Layer 6 of a small transformer language model trained on English Wikipedia (15 layers, counted from 0, width 128).
Take only the direct path to the model's output, skipping the later layers: a vector added to the residual stream pushes a token's score in proportion to its dot product with that token's output vector.

Output vectors of the tokens that the questions are about. A number n stands for (n - 128) times 0.011.
"{": 92, 153, 100, 79, 102, 81, 122, 100, 98, 141, 135, 118, 155, 85, 133, 133, 131, 116, 79, 127, 143, 131, 75, 97, 101, 142, 137, 166, 128, 179, 146, 79, 106, 105, 176, 100, 133, 134, 161, 163, 176, 147, 76, 139, 142, 167, 91, 49, 202, 144, 132, 116, 146, 57, 143, 162, 168, 113, 133, 131, 102, 108, 133, 111, 150, 87, 185, 155, 144, 118, 109, 144, 156, 97, 190, 147, 120, 131, 166, 120, 178, 128, 138, 158, 131, 139, 148, 122, 97, 145, 152, 182, 98, 129, 63, 93, 124, 91, 89, 134, 112, 119, 147, 160, 161, 91, 130, 85, 142, 187, 134, 130, 105, 81, 160, 149, 192, 91, 79, 180, 78, 97, 143, 152, 111, 148, 103, 146
"ong": 61, 171, 143, 132, 111, 96, 90, 142, 124, 89, 138, 161, 182, 111, 169, 159, 179, 135, 82, 126, 105, 125, 135, 158, 172, 110, 121, 92, 167, 54, 137, 129, 115, 153, 104, 148, 150, 117, 132, 171, 157, 146, 137, 152, 103, 141, 164, 87, 101, 137, 130, 118, 137, 125, 137, 199, 122, 167, 99, 102, 165, 134, 126, 103, 62, 167, 129, 181, 153, 101, 147, 128, 156, 98, 123, 106, 124, 170, 115, 120, 168, 36, 121, 135, 176, 155, 158, 116, 147, 172, 116, 139, 120, 107, 96, 114, 177, 135, 105, 98, 122, 124, 85, 76, 96, 139, 142, 169, 97, 154, 97, 192, 162, 167, 164, 117, 132, 123, 145, 123, 111, 168, 145, 117, 115, 141, 153, 132
"it": 140, 97, 97, 108, 119, 98, 141, 113, 177, 141, 135, 155, 156, 115, 103, 88, 117, 124, 156, 106, 140, 156, 108, 115, 108, 164, 96, 77, 131, 111, 135, 131, 147, 95, 90, 132, 121, 133, 98, 161, 109, 123, 130, 135, 159, 123, 116, 160, 100, 164, 158, 142, 114, 77, 157, 81, 131, 133, 145, 105, 111, 172, 125, 97, 99, 147, 135, 182, 152, 89, 141, 148, 157, 131, 124, 82, 160, 142, 155, 101, 168, 119, 178, 120, 132, 166, 158, 93, 172, 107, 159, 168, 67, 137, 143, 146, 130, 163, 126, 215, 123, 139, 125, 130, 103, 139, 151, 187, 99, 144, 128, 105, 136, 174, 168, 124, 117, 132, 89, 133, 106, 112, 116, 122, 93, 183, 124, 152
"===": 92, 136, 160, 159, 139, 108, 109, 176, 142, 181, 163, 120, 158, 135, 130, 126, 158, 103, 158, 169, 140, 65, 98, 113, 71, 110, 219, 95, 128, 111, 132, 86, 88, 115, 138, 100, 124, 142, 160, 125, 118, 140, 118, 101, 142, 178, 88, 147, 122, 94, 150, 120, 105, 91, 117, 116, 145, 144, 146, 116, 100, 161, 171, 138, 122, 115, 201, 150, 127, 112, 61, 135, 152, 115, 127, 112, 106, 136, 138, 113, 135, 125, 93, 119, 107, 193, 145, 171, 170, 102, 103, 69, 137, 112, 143, 96, 89, 107, 113, 54, 150, 162, 57, 121, 104, 112, 86, 112, 147, 133, 163, 147, 129, 137, 114, 121, 194, 117, 217, 154, 104, 186, 132, 125, 175, 148, 112, 170
"her": 150, 140, 157, 96, 138, 118, 85, 87, 100, 159, 91, 177, 140, 202, 147, 145, 111, 156, 93, 182, 120, 153, 157, 113, 150, 143, 165, 90, 179, 154, 63, 156, 143, 122, 133, 108, 128, 65, 72, 130, 251, 160, 122, 137, 125, 111, 140, 101, 165, 179, 125, 131, 117, 49, 115, 113, 64, 86, 133, 143, 103, 125, 170, 102, 118, 121, 125, 177, 155, 83, 139, 164, 130, 75, 82, 110, 169, 86, 132, 234, 137, 99, 86, 91, 133, 175, 135, 143, 152, 164, 150, 175, 160, 136, 126, 152, 123, 133, 138, 144, 117, 111, 94, 130, 144, 145, 138, 96, 100, 106, 135, 124, 156, 161, 171, 114, 147, 132, 131, 129, 103, 184, 110, 198, 175, 160, 222, 127
"-": 84, 117, 113, 151, 94, 143, 98, 93, 149, 127, 110, 147, 126, 152, 156, 127, 106, 93, 140, 141, 146, 130, 142, 128, 106, 114, 107, 120, 101, 128, 137, 109, 126, 117, 119, 112, 139, 139, 159, 123, 101, 127, 176, 102, 135, 127, 145, 105, 101, 99, 150, 147, 139, 125, 117, 138, 157, 94, 177, 83, 141, 100, 134, 100, 127, 95, 133, 124, 95, 114, 108, 137, 112, 100, 118, 87, 125, 119, 143, 123, 92, 132, 132, 91, 135, 135, 161, 151, 137, 119, 95, 137, 143, 130, 172, 143, 153, 115, 148, 134, 185, 133, 76, 91, 80, 132, 168, 82, 121, 155, 142, 109, 101, 137, 139, 110, 95, 91, 129, 112, 129, 107, 150, 170, 143, 147, 146, 141
"ab": 142, 137, 83, 151, 144, 123, 180, 84, 113, 147, 130, 187, 145, 101, 70, 115, 110, 111, 106, 121, 189, 124, 104, 117, 84, 157, 103, 136, 132, 96, 86, 119, 161, 167, 125, 96, 116, 129, 144, 154, 112, 100, 156, 145, 132, 143, 149, 108, 104, 159, 122, 104, 137, 90, 125, 94, 205, 125, 156, 155, 122, 142, 163, 124, 160, 132, 146, 187, 68, 92, 163, 126, 170, 137, 82, 107, 134, 140, 128, 98, 199, 116, 101, 109, 155, 134, 189, 115, 140, 182, 192, 140, 108, 133, 121, 83, 82, 138, 142, 97, 136, 185, 127, 114, 86, 134, 164, 111, 143, 169, 105, 184, 110, 99, 126, 112, 136, 124, 137, 133, 80, 113, 93, 69, 104, 110, 129, 103
"ay": 82, 157, 145, 111, 151, 103, 160, 206, 162, 71, 114, 136, 118, 96, 131, 119, 192, 147, 145, 118, 122, 174, 139, 149, 163, 128, 163, 118, 168, 75, 100, 67, 121, 157, 142, 52, 169, 85, 122, 138, 127, 160, 132, 129, 99, 87, 190, 160, 134, 134, 109, 130, 115, 112, 137, 119, 121, 157, 138, 167, 149, 111, 165, 161, 131, 139, 125, 179, 152, 125, 126, 150, 147, 117, 112, 142, 132, 105, 153, 76, 150, 82, 153, 135, 117, 80, 154, 127, 146, 149, 160, 153, 83, 88, 87, 110, 119, 162, 147, 109, 70, 142, 133, 160, 128, 144, 153, 98, 163, 133, 100, 172, 153, 83, 155, 126, 98, 155, 161, 112, 179, 134, 131, 178, 86, 152, 146, 160
"se": 174, 118, 124, 117, 145, 103, 143, 162, 128, 209, 100, 178, 128, 167, 114, 147, 131, 102, 108, 145, 126, 148, 147, 66, 166, 138, 130, 124, 102, 107, 188, 128, 160, 121, 152, 101, 157, 107, 95, 180, 154, 126, 99, 124, 113, 147, 48, 68, 166, 124, 175, 134, 66, 160, 103, 129, 102, 65, 125, 134, 99, 116, 110, 125, 77, 151, 136, 140, 132, 131, 123, 174, 97, 160, 121, 156, 80, 146, 124, 136, 70, 126, 80, 131, 154, 122, 138, 136, 114, 127, 195, 144, 158, 116, 152, 174, 144, 174, 163, 71, 105, 93, 137, 118, 75, 144, 73, 82, 164, 93, 130, 162, 150, 145, 182, 110, 111, 129, 142, 127, 132, 159, 166, 104, 92, 108, 145, 139
"ian": 140, 140, 120, 155, 132, 123, 158, 149, 94, 203, 126, 178, 128, 143, 149, 102, 183, 131, 66, 123, 164, 135, 151, 107, 126, 185, 152, 138, 119, 128, 154, 134, 131, 190, 96, 94, 128, 140, 132, 102, 111, 198, 114, 149, 107, 133, 180, 164, 131, 97, 153, 123, 157, 150, 146, 159, 130, 93, 138, 178, 163, 133, 139, 156, 168, 156, 72, 156, 152, 108, 141, 142, 137, 73, 210, 83, 158, 163, 180, 93, 160, 104, 126, 101, 162, 158, 145, 178, 166, 187, 124, 124, 128, 133, 122, 143, 143, 174, 72, 107, 109, 82, 103, 134, 127, 142, 113, 108, 149, 110, 89, 93, 94, 116, 134, 129, 138, 125, 126, 113, 154, 211, 122, 124, 131, 126, 226, 157
" th": 147, 163, 111, 103, 144, 152, 134, 120, 142, 140, 166, 114, 159, 111, 122, 126, 110, 150, 127, 136, 119, 123, 132, 85, 169, 134, 130, 111, 131, 119, 83, 133, 115, 124, 132, 152, 128, 97, 79, 111, 117, 112, 162, 122, 119, 114, 143, 150, 141, 155, 140, 116, 140, 147, 136, 124, 133, 114, 167, 119, 113, 178, 104, 111, 84, 140, 137, 145, 174, 116, 146, 126, 106, 134, 137, 95, 141, 128, 133, 171, 116, 108, 113, 140, 144, 114, 112, 149, 137, 139, 119, 152, 136, 150, 119, 119, 121, 150, 160, 104, 139, 112, 100, 138, 147, 144, 120, 102, 102, 83, 143, 149, 88, 95, 125, 162, 115, 118, 162, 125, 106, 127, 140, 133, 130, 147, 135, 123
"and": 146, 151, 147, 186, 116, 101, 156, 138, 113, 132, 114, 207, 109, 107, 80, 78, 99, 147, 132, 114, 145, 177, 154, 139, 127, 153, 117, 119, 113, 96, 75, 155, 139, 147, 87, 110, 167, 89, 146, 153, 136, 87, 114, 126, 112, 171, 146, 129, 147, 116, 132, 84, 155, 124, 151, 174, 135, 145, 59, 131, 129, 150, 173, 122, 117, 151, 100, 132, 113, 64, 108, 160, 156, 96, 94, 108, 115, 132, 184, 141, 139, 109, 130, 160, 139, 72, 184, 120, 135, 157, 126, 155, 107, 100, 121, 158, 167, 131, 110, 171, 182, 105, 126, 145, 112, 177, 141, 174, 131, 143, 103, 204, 144, 130, 145, 115, 107, 154, 206, 102, 162, 153, 149, 97, 108, 79, 89, 177
"so": 198, 145, 163, 140, 138, 107, 96, 156, 150, 81, 90, 216, 131, 155, 115, 117, 123, 88, 81, 112, 120, 101, 113, 60, 144, 83, 174, 140, 119, 111, 105, 112, 171, 119, 130, 106, 166, 115, 117, 153, 142, 115, 64, 156, 144, 115, 74, 75, 148, 176, 165, 98, 141, 167, 134, 157, 152, 53, 86, 221, 131, 96, 113, 130, 91, 158, 146, 170, 125, 136, 141, 131, 118, 86, 57, 143, 113, 115, 113, 186, 99, 100, 87, 109, 162, 133, 147, 161, 183, 180, 159, 114, 106, 110, 161, 150, 177, 153, 46, 92, 107, 133, 157, 98, 113, 143, 112, 99, 107, 157, 138, 173, 119, 152, 146, 129, 92, 158, 161, 110, 133, 132, 198, 146, 66, 122, 106, 99

Each question shows what one neuron of this layer's MLP adds at an activation of 1. A number n stands for (n - 128) times 0.0068.

n154: 149, 124, 133, 145, 136, 136, 121, 129, 140, 137, 113, 128, 164, 89, 76, 144, 165, 164, 151, 129, 131, 121, 101, 121, 120, 157, 159, 80, 144, 157, 129, 137, 163, 129, 138, 129, 114, 105, 159, 81, 114, 123, 149, 141, 121, 95, 121, 107, 104, 135, 147, 144, 144, 172, 87, 82, 82, 121, 128, 103, 149, 101, 143, 141, 146, 145, 77, 176, 84, 107, 89, 129, 122, 125, 133, 138, 142, 118, 83, 171, 99, 153, 174, 116, 163, 123, 169, 106, 146, 138, 159, 126, 138, 110, 107, 172, 121, 159, 122, 132, 220, 152, 181, 85, 124, 108, 167, 117, 136, 141, 96, 112, 75, 97, 160, 125, 86, 137, 140, 109, 143, 104, 170, 82, 115, 114, 168, 163
Pushed down most: "{"

n434: 155, 118, 200, 125, 145, 158, 48, 87, 152, 126, 138, 132, 97, 172, 139, 138, 110, 69, 111, 168, 108, 163, 192, 149, 82, 116, 120, 106, 164, 141, 145, 186, 108, 112, 182, 133, 167, 167, 130, 124, 137, 100, 153, 69, 82, 109, 104, 198, 167, 152, 84, 126, 175, 96, 155, 109, 103, 152, 141, 155, 101, 126, 121, 127, 187, 142, 119, 111, 103, 179, 81, 108, 110, 153, 130, 150, 126, 142, 94, 87, 117, 140, 123, 129, 114, 148, 136, 100, 140, 114, 134, 112, 155, 98, 99, 202, 157, 113, 75, 136, 120, 142, 81, 121, 111, 123, 169, 96, 125, 98, 157, 130, 124, 117, 144, 116, 125, 144, 131, 128, 147, 137, 166, 130, 136, 137, 132, 109
Which three tokens does it push up most, strongest first? "her", "-", "==="

n99: 159, 98, 125, 126, 137, 100, 106, 168, 121, 132, 139, 140, 86, 139, 139, 147, 147, 114, 116, 151, 140, 130, 96, 107, 155, 113, 118, 132, 125, 92, 144, 143, 102, 133, 160, 132, 137, 122, 180, 146, 161, 126, 104, 142, 133, 102, 133, 142, 139, 107, 123, 147, 133, 83, 108, 104, 171, 67, 166, 133, 106, 178, 178, 163, 121, 126, 152, 134, 110, 139, 149, 109, 126, 107, 155, 171, 92, 90, 130, 140, 105, 61, 113, 161, 136, 100, 193, 145, 119, 103, 157, 126, 91, 132, 131, 128, 111, 113, 58, 141, 98, 124, 107, 147, 133, 123, 140, 113, 84, 149, 89, 114, 101, 122, 124, 111, 65, 155, 138, 121, 169, 146, 157, 123, 149, 125, 114, 192
Pushed up most: "so"

n207: 150, 156, 98, 120, 139, 119, 143, 116, 105, 90, 165, 94, 97, 145, 122, 149, 111, 76, 91, 131, 118, 152, 104, 124, 115, 130, 134, 131, 138, 139, 173, 171, 120, 140, 174, 92, 139, 106, 65, 138, 130, 146, 112, 158, 105, 125, 111, 132, 189, 112, 127, 142, 169, 149, 135, 119, 154, 111, 188, 112, 115, 158, 102, 123, 111, 101, 152, 112, 146, 179, 153, 144, 124, 126, 124, 80, 82, 85, 123, 118, 90, 131, 111, 143, 123, 107, 156, 133, 122, 114, 154, 110, 112, 131, 121, 105, 81, 132, 83, 145, 123, 121, 125, 168, 80, 164, 120, 137, 146, 90, 150, 107, 131, 128, 99, 117, 82, 157, 124, 147, 143, 118, 138, 146, 151, 117, 121, 101
Pushed down most: "ong"

n449: 138, 117, 159, 102, 126, 159, 104, 126, 122, 159, 129, 129, 116, 108, 135, 133, 124, 152, 133, 172, 144, 107, 128, 144, 148, 187, 145, 163, 131, 118, 107, 113, 148, 141, 78, 106, 105, 137, 107, 142, 148, 81, 119, 87, 69, 139, 105, 131, 88, 180, 169, 106, 96, 107, 146, 159, 168, 127, 111, 143, 99, 61, 154, 72, 156, 136, 127, 140, 104, 86, 178, 130, 142, 165, 154, 157, 124, 114, 135, 128, 144, 138, 104, 108, 103, 116, 91, 134, 106, 121, 132, 103, 121, 158, 93, 121, 157, 118, 128, 63, 151, 162, 122, 144, 125, 107, 149, 121, 100, 104, 97, 140, 116, 109, 82, 156, 97, 86, 193, 115, 123, 151, 142, 130, 136, 86, 153, 112
Pushed up most: "ab"

n327: 174, 126, 126, 132, 84, 152, 135, 168, 115, 158, 71, 144, 133, 95, 102, 169, 182, 118, 120, 156, 126, 111, 113, 136, 111, 133, 112, 172, 113, 133, 88, 119, 182, 101, 141, 176, 97, 148, 92, 118, 158, 129, 127, 140, 74, 126, 113, 168, 143, 174, 143, 87, 120, 85, 148, 129, 103, 121, 148, 139, 95, 93, 136, 116, 73, 135, 124, 119, 102, 122, 139, 138, 189, 131, 148, 116, 127, 175, 131, 173, 131, 125, 170, 160, 124, 118, 140, 121, 145, 97, 90, 137, 123, 127, 82, 121, 175, 108, 120, 59, 144, 177, 111, 177, 111, 109, 138, 143, 119, 96, 88, 87, 137, 135, 134, 152, 88, 142, 163, 103, 145, 142, 77, 99, 82, 99, 131, 121
Pushed up most: "and"

n498: 93, 142, 130, 160, 129, 117, 143, 153, 129, 134, 135, 96, 127, 99, 133, 140, 94, 124, 159, 108, 121, 153, 137, 98, 167, 139, 137, 130, 154, 125, 102, 124, 114, 78, 121, 98, 135, 88, 117, 175, 96, 136, 121, 137, 134, 133, 112, 112, 143, 141, 88, 103, 144, 128, 119, 123, 144, 134, 123, 156, 106, 150, 142, 70, 112, 112, 139, 126, 178, 106, 175, 149, 153, 111, 97, 156, 105, 124, 153, 120, 174, 144, 112, 135, 121, 84, 141, 153, 136, 126, 152, 151, 135, 160, 96, 142, 125, 119, 108, 134, 91, 145, 129, 142, 158, 149, 139, 128, 109, 109, 166, 157, 104, 107, 151, 140, 192, 133, 112, 143, 131, 123, 85, 108, 134, 149, 114, 167
Pushed down most: "-"

n392: 110, 100, 149, 100, 111, 94, 144, 87, 158, 132, 81, 140, 120, 150, 102, 159, 133, 97, 115, 90, 114, 147, 132, 127, 141, 131, 105, 122, 178, 140, 84, 173, 99, 155, 115, 81, 91, 118, 158, 189, 116, 105, 130, 171, 129, 95, 110, 93, 130, 114, 145, 97, 139, 135, 119, 136, 107, 137, 91, 145, 129, 112, 152, 149, 164, 108, 106, 174, 93, 167, 146, 155, 97, 110, 120, 167, 97, 117, 128, 110, 111, 52, 130, 75, 123, 154, 136, 37, 150, 114, 167, 101, 144, 125, 121, 107, 125, 125, 155, 130, 113, 119, 44, 103, 107, 49, 114, 59, 133, 119, 118, 136, 126, 125, 111, 120, 110, 111, 139, 101, 97, 141, 128, 119, 132, 132, 80, 122
Pushed down most: " th"

n330: 103, 111, 100, 114, 113, 94, 170, 111, 152, 128, 103, 152, 179, 137, 106, 119, 109, 119, 124, 101, 143, 112, 120, 213, 136, 129, 115, 164, 134, 100, 155, 126, 132, 98, 97, 128, 95, 138, 107, 83, 149, 126, 115, 108, 139, 116, 129, 122, 139, 129, 117, 79, 162, 124, 116, 110, 143, 165, 137, 100, 115, 144, 122, 85, 138, 84, 140, 129, 157, 150, 167, 131, 133, 121, 155, 151, 148, 133, 103, 142, 121, 120, 122, 152, 159, 136, 135, 170, 154, 135, 87, 168, 109, 134, 114, 140, 79, 129, 149, 122, 135, 164, 143, 122, 74, 142, 165, 117, 138, 133, 107, 136, 109, 134, 102, 78, 129, 156, 146, 110, 148, 124, 129, 101, 123, 149, 158, 167
Pushed up most: "ab"

n499: 115, 125, 124, 112, 93, 150, 63, 121, 166, 140, 154, 149, 96, 137, 94, 124, 123, 163, 108, 113, 142, 194, 135, 93, 116, 109, 121, 147, 111, 145, 148, 131, 92, 118, 150, 136, 146, 154, 77, 116, 178, 136, 138, 87, 164, 140, 110, 135, 131, 99, 122, 131, 163, 104, 126, 130, 135, 115, 157, 134, 127, 175, 81, 144, 122, 126, 178, 125, 98, 169, 153, 151, 90, 111, 161, 116, 87, 156, 128, 153, 138, 139, 104, 173, 127, 133, 155, 152, 183, 119, 90, 130, 135, 112, 98, 126, 166, 99, 111, 122, 86, 146, 124, 120, 58, 87, 70, 166, 114, 64, 144, 98, 135, 151, 135, 123, 147, 126, 120, 98, 153, 97, 117, 131, 140, 89, 129, 104
Pushed down most: "ay"

n255: 125, 108, 148, 123, 78, 81, 123, 178, 117, 156, 94, 136, 112, 97, 132, 99, 124, 142, 121, 57, 81, 148, 118, 115, 124, 161, 94, 141, 100, 115, 175, 110, 182, 161, 80, 99, 73, 115, 103, 113, 103, 123, 122, 143, 137, 139, 86, 127, 117, 75, 133, 112, 99, 147, 134, 134, 146, 102, 111, 159, 152, 118, 126, 161, 156, 112, 123, 141, 75, 124, 147, 180, 118, 189, 96, 109, 129, 144, 99, 140, 124, 129, 152, 116, 185, 132, 188, 142, 150, 159, 121, 160, 137, 147, 103, 129, 94, 122, 163, 143, 128, 89, 81, 115, 122, 143, 128, 104, 120, 132, 139, 137, 120, 146, 135, 80, 115, 122, 79, 120, 151, 116, 130, 127, 157, 104, 149, 99
Which two tokens does it push up most, strongest first? "se", "ian"

n452: 145, 138, 155, 156, 147, 144, 84, 118, 129, 157, 102, 143, 127, 141, 109, 136, 81, 129, 151, 127, 107, 82, 122, 111, 114, 120, 156, 93, 101, 158, 112, 97, 195, 115, 94, 102, 139, 143, 137, 106, 136, 103, 134, 93, 122, 140, 153, 125, 110, 171, 149, 105, 150, 128, 114, 98, 132, 134, 120, 143, 159, 112, 92, 136, 127, 126, 124, 141, 107, 91, 103, 150, 110, 143, 113, 143, 129, 98, 142, 113, 114, 105, 144, 111, 141, 174, 92, 92, 116, 102, 83, 122, 159, 122, 133, 139, 106, 110, 136, 110, 66, 153, 161, 100, 125, 150, 116, 102, 118, 175, 115, 146, 142, 116, 89, 136, 113, 98, 97, 141, 105, 161, 120, 131, 139, 100, 96, 118
Which two tokens does it push up most, strongest first? "so", "==="

n264: 151, 126, 140, 116, 104, 96, 104, 154, 151, 142, 141, 171, 164, 90, 100, 127, 124, 118, 163, 121, 149, 130, 104, 113, 140, 113, 125, 146, 132, 84, 136, 102, 150, 132, 101, 153, 183, 125, 131, 103, 151, 152, 140, 113, 113, 134, 127, 173, 119, 138, 163, 110, 132, 120, 143, 141, 112, 105, 119, 80, 90, 131, 173, 77, 119, 159, 119, 152, 118, 72, 140, 132, 134, 94, 145, 104, 95, 192, 120, 138, 129, 164, 154, 154, 113, 102, 120, 121, 141, 124, 128, 141, 133, 117, 97, 165, 128, 132, 103, 110, 156, 130, 129, 108, 93, 137, 171, 123, 174, 155, 117, 118, 81, 136, 132, 94, 115, 145, 108, 116, 60, 110, 100, 113, 99, 126, 164, 109
Pushed up most: "it"

n78: 130, 101, 120, 145, 130, 162, 136, 163, 111, 140, 110, 106, 116, 134, 134, 108, 151, 84, 112, 151, 96, 146, 101, 130, 142, 128, 72, 116, 161, 129, 116, 149, 121, 132, 108, 110, 140, 107, 123, 102, 182, 104, 120, 96, 130, 107, 118, 136, 101, 126, 140, 82, 149, 160, 110, 114, 180, 82, 99, 111, 117, 97, 130, 178, 191, 160, 171, 172, 115, 158, 94, 118, 101, 85, 140, 147, 163, 103, 137, 120, 103, 108, 133, 155, 147, 123, 118, 110, 142, 104, 126, 106, 157, 128, 158, 115, 178, 89, 136, 180, 128, 58, 174, 99, 108, 134, 109, 148, 136, 128, 125, 106, 185, 165, 124, 119, 145, 129, 108, 94, 82, 118, 82, 133, 87, 124, 127, 114
Pushed up most: "so"

n176: 111, 113, 120, 135, 120, 110, 184, 57, 75, 113, 159, 85, 77, 142, 138, 174, 92, 110, 118, 119, 78, 123, 107, 113, 148, 105, 166, 115, 155, 110, 129, 149, 82, 124, 110, 158, 133, 93, 146, 152, 143, 193, 117, 131, 163, 139, 141, 112, 161, 103, 89, 108, 104, 124, 115, 68, 176, 160, 76, 105, 86, 119, 137, 124, 160, 150, 146, 133, 98, 111, 104, 94, 87, 136, 120, 125, 142, 66, 169, 150, 131, 101, 124, 157, 119, 139, 104, 105, 113, 83, 126, 116, 135, 139, 114, 89, 194, 147, 100, 109, 104, 153, 140, 153, 94, 131, 147, 87, 146, 153, 173, 119, 100, 138, 90, 147, 130, 98, 109, 153, 110, 97, 149, 158, 104, 98, 97, 204
Pushed down most: "ian"

n164: 154, 121, 152, 118, 103, 138, 134, 150, 142, 159, 100, 115, 129, 74, 133, 108, 146, 130, 118, 68, 100, 135, 120, 94, 153, 121, 163, 106, 137, 127, 170, 141, 116, 133, 122, 157, 129, 137, 141, 142, 147, 94, 135, 140, 117, 103, 119, 92, 129, 80, 101, 139, 109, 97, 170, 106, 115, 158, 85, 95, 132, 105, 101, 115, 142, 132, 125, 109, 132, 162, 143, 138, 155, 136, 112, 159, 126, 158, 112, 161, 154, 126, 134, 158, 136, 117, 110, 136, 120, 155, 123, 79, 103, 101, 133, 119, 123, 120, 172, 138, 111, 112, 81, 143, 109, 123, 156, 153, 85, 96, 129, 124, 123, 102, 116, 181, 133, 145, 129, 134, 145, 120, 106, 110, 138, 106, 106, 115
Pushed up most: "ong"

n326: 86, 106, 138, 158, 123, 74, 134, 87, 192, 107, 129, 166, 149, 132, 104, 113, 97, 143, 122, 134, 145, 145, 82, 116, 175, 133, 126, 141, 116, 123, 110, 160, 117, 137, 80, 119, 160, 111, 105, 170, 93, 159, 92, 97, 112, 153, 130, 127, 125, 185, 165, 154, 141, 135, 91, 135, 61, 144, 99, 100, 99, 118, 160, 124, 145, 123, 130, 176, 110, 170, 159, 190, 149, 176, 162, 118, 89, 158, 139, 141, 139, 132, 60, 122, 98, 121, 110, 113, 102, 134, 126, 108, 78, 90, 173, 47, 121, 72, 99, 106, 91, 110, 104, 104, 88, 102, 169, 150, 131, 73, 161, 173, 108, 178, 140, 187, 126, 97, 153, 141, 105, 66, 133, 143, 162, 96, 147, 99
Pushed up most: "ong"

n472: 138, 169, 129, 146, 110, 149, 184, 114, 93, 143, 147, 102, 120, 129, 176, 119, 133, 144, 140, 164, 97, 129, 134, 100, 111, 118, 148, 118, 134, 110, 146, 168, 130, 163, 169, 180, 102, 143, 130, 92, 120, 114, 152, 91, 87, 137, 149, 148, 134, 120, 86, 135, 142, 91, 110, 100, 104, 150, 102, 129, 161, 82, 160, 134, 171, 107, 150, 141, 139, 165, 117, 77, 79, 171, 129, 138, 172, 149, 138, 112, 155, 151, 141, 105, 119, 116, 122, 105, 97, 102, 114, 103, 97, 223, 116, 115, 140, 96, 135, 154, 115, 105, 133, 171, 78, 98, 92, 111, 138, 184, 99, 94, 98, 112, 134, 135, 136, 102, 133, 158, 101, 115, 130, 113, 75, 178, 103, 104
Pushed up most: "{"

n137: 119, 129, 153, 135, 87, 131, 130, 104, 130, 138, 154, 113, 117, 123, 147, 192, 183, 104, 168, 85, 119, 121, 135, 106, 192, 138, 78, 124, 142, 110, 142, 160, 84, 126, 142, 150, 124, 126, 96, 183, 92, 153, 168, 144, 136, 120, 130, 126, 61, 111, 165, 113, 123, 97, 165, 118, 159, 121, 129, 115, 137, 100, 92, 158, 162, 85, 88, 66, 114, 145, 151, 124, 148, 88, 153, 149, 107, 149, 120, 99, 191, 118, 94, 134, 165, 88, 134, 157, 133, 116, 120, 137, 157, 130, 107, 111, 132, 113, 140, 85, 102, 124, 148, 139, 157, 116, 83, 154, 129, 145, 187, 139, 169, 162, 135, 104, 114, 145, 110, 134, 140, 113, 126, 175, 95, 155, 113, 124
Pushed up most: "ong"

n60: 129, 153, 147, 151, 143, 151, 95, 141, 140, 79, 151, 125, 105, 165, 138, 143, 128, 131, 135, 176, 175, 124, 128, 133, 137, 111, 141, 129, 119, 120, 121, 97, 118, 168, 150, 99, 135, 145, 130, 145, 126, 119, 97, 90, 86, 158, 120, 141, 94, 140, 178, 107, 85, 103, 134, 166, 118, 109, 120, 141, 150, 32, 98, 91, 153, 139, 136, 137, 120, 102, 144, 94, 123, 141, 155, 131, 153, 155, 98, 110, 89, 112, 112, 107, 146, 114, 123, 129, 111, 98, 132, 125, 144, 100, 138, 162, 145, 134, 152, 138, 133, 167, 88, 129, 114, 106, 149, 134, 131, 102, 106, 155, 169, 133, 113, 143, 114, 71, 132, 121, 101, 117, 124, 152, 139, 127, 116, 100
Pushed up most: "-"

n448: 122, 170, 113, 152, 124, 82, 157, 130, 139, 107, 71, 158, 137, 136, 92, 130, 112, 120, 122, 159, 160, 162, 87, 111, 126, 152, 117, 151, 119, 102, 151, 159, 123, 142, 107, 122, 90, 123, 105, 121, 139, 92, 153, 173, 130, 120, 126, 123, 151, 127, 143, 129, 110, 112, 125, 78, 146, 118, 150, 130, 125, 96, 129, 124, 91, 124, 112, 90, 131, 76, 134, 179, 137, 79, 79, 121, 131, 167, 118, 129, 135, 120, 127, 66, 131, 116, 172, 104, 164, 118, 171, 161, 126, 102, 176, 146, 128, 149, 143, 101, 87, 101, 126, 171, 115, 170, 145, 126, 138, 128, 80, 86, 93, 157, 106, 63, 70, 160, 124, 115, 161, 119, 137, 72, 87, 140, 112, 113
Pushed down most: "==="

n443: 141, 112, 122, 73, 113, 90, 132, 175, 152, 98, 141, 135, 113, 132, 131, 102, 148, 128, 121, 149, 83, 129, 146, 163, 127, 128, 92, 96, 143, 82, 172, 68, 95, 145, 109, 161, 191, 125, 105, 149, 113, 90, 130, 133, 124, 109, 121, 205, 115, 101, 138, 152, 150, 141, 147, 132, 85, 129, 140, 76, 30, 165, 135, 179, 165, 171, 71, 105, 140, 137, 99, 115, 121, 81, 138, 142, 133, 92, 145, 134, 120, 67, 100, 136, 75, 133, 143, 92, 88, 73, 152, 118, 79, 101, 170, 127, 142, 135, 106, 158, 111, 108, 95, 105, 115, 85, 146, 151, 78, 101, 141, 131, 147, 152, 168, 111, 153, 149, 131, 149, 101, 83, 131, 106, 101, 111, 157, 133
Pushed down most: "ab"

n90: 118, 136, 112, 126, 131, 117, 95, 137, 131, 127, 120, 127, 177, 124, 153, 82, 64, 113, 149, 98, 127, 106, 117, 132, 153, 109, 117, 94, 169, 91, 104, 130, 110, 96, 103, 174, 139, 127, 172, 80, 103, 101, 165, 163, 130, 160, 128, 112, 101, 118, 139, 160, 118, 95, 132, 115, 102, 173, 87, 143, 90, 101, 142, 121, 105, 129, 121, 93, 95, 118, 151, 114, 139, 174, 125, 126, 77, 91, 144, 114, 82, 140, 138, 172, 146, 100, 93, 141, 196, 89, 117, 118, 142, 126, 128, 114, 106, 133, 161, 156, 151, 118, 92, 136, 129, 85, 130, 135, 146, 160, 155, 134, 137, 135, 90, 158, 174, 132, 114, 123, 149, 128, 127, 113, 145, 106, 156, 127
Pushed up most: "==="

n348: 133, 129, 166, 117, 97, 106, 139, 159, 152, 122, 98, 147, 147, 142, 170, 116, 95, 133, 116, 176, 144, 114, 87, 114, 116, 158, 106, 131, 94, 143, 138, 129, 82, 112, 148, 117, 113, 107, 129, 130, 120, 114, 141, 111, 146, 92, 160, 145, 123, 138, 108, 88, 122, 120, 109, 151, 119, 142, 93, 120, 116, 134, 132, 118, 150, 166, 123, 145, 137, 151, 115, 142, 141, 106, 151, 90, 119, 135, 108, 118, 117, 121, 110, 150, 105, 100, 111, 127, 146, 132, 81, 118, 163, 103, 131, 196, 147, 141, 175, 154, 121, 142, 130, 91, 72, 135, 134, 117, 120, 122, 130, 131, 150, 110, 141, 70, 117, 145, 151, 162, 106, 135, 157, 104, 152, 151, 109, 165
Pushed up most: "and"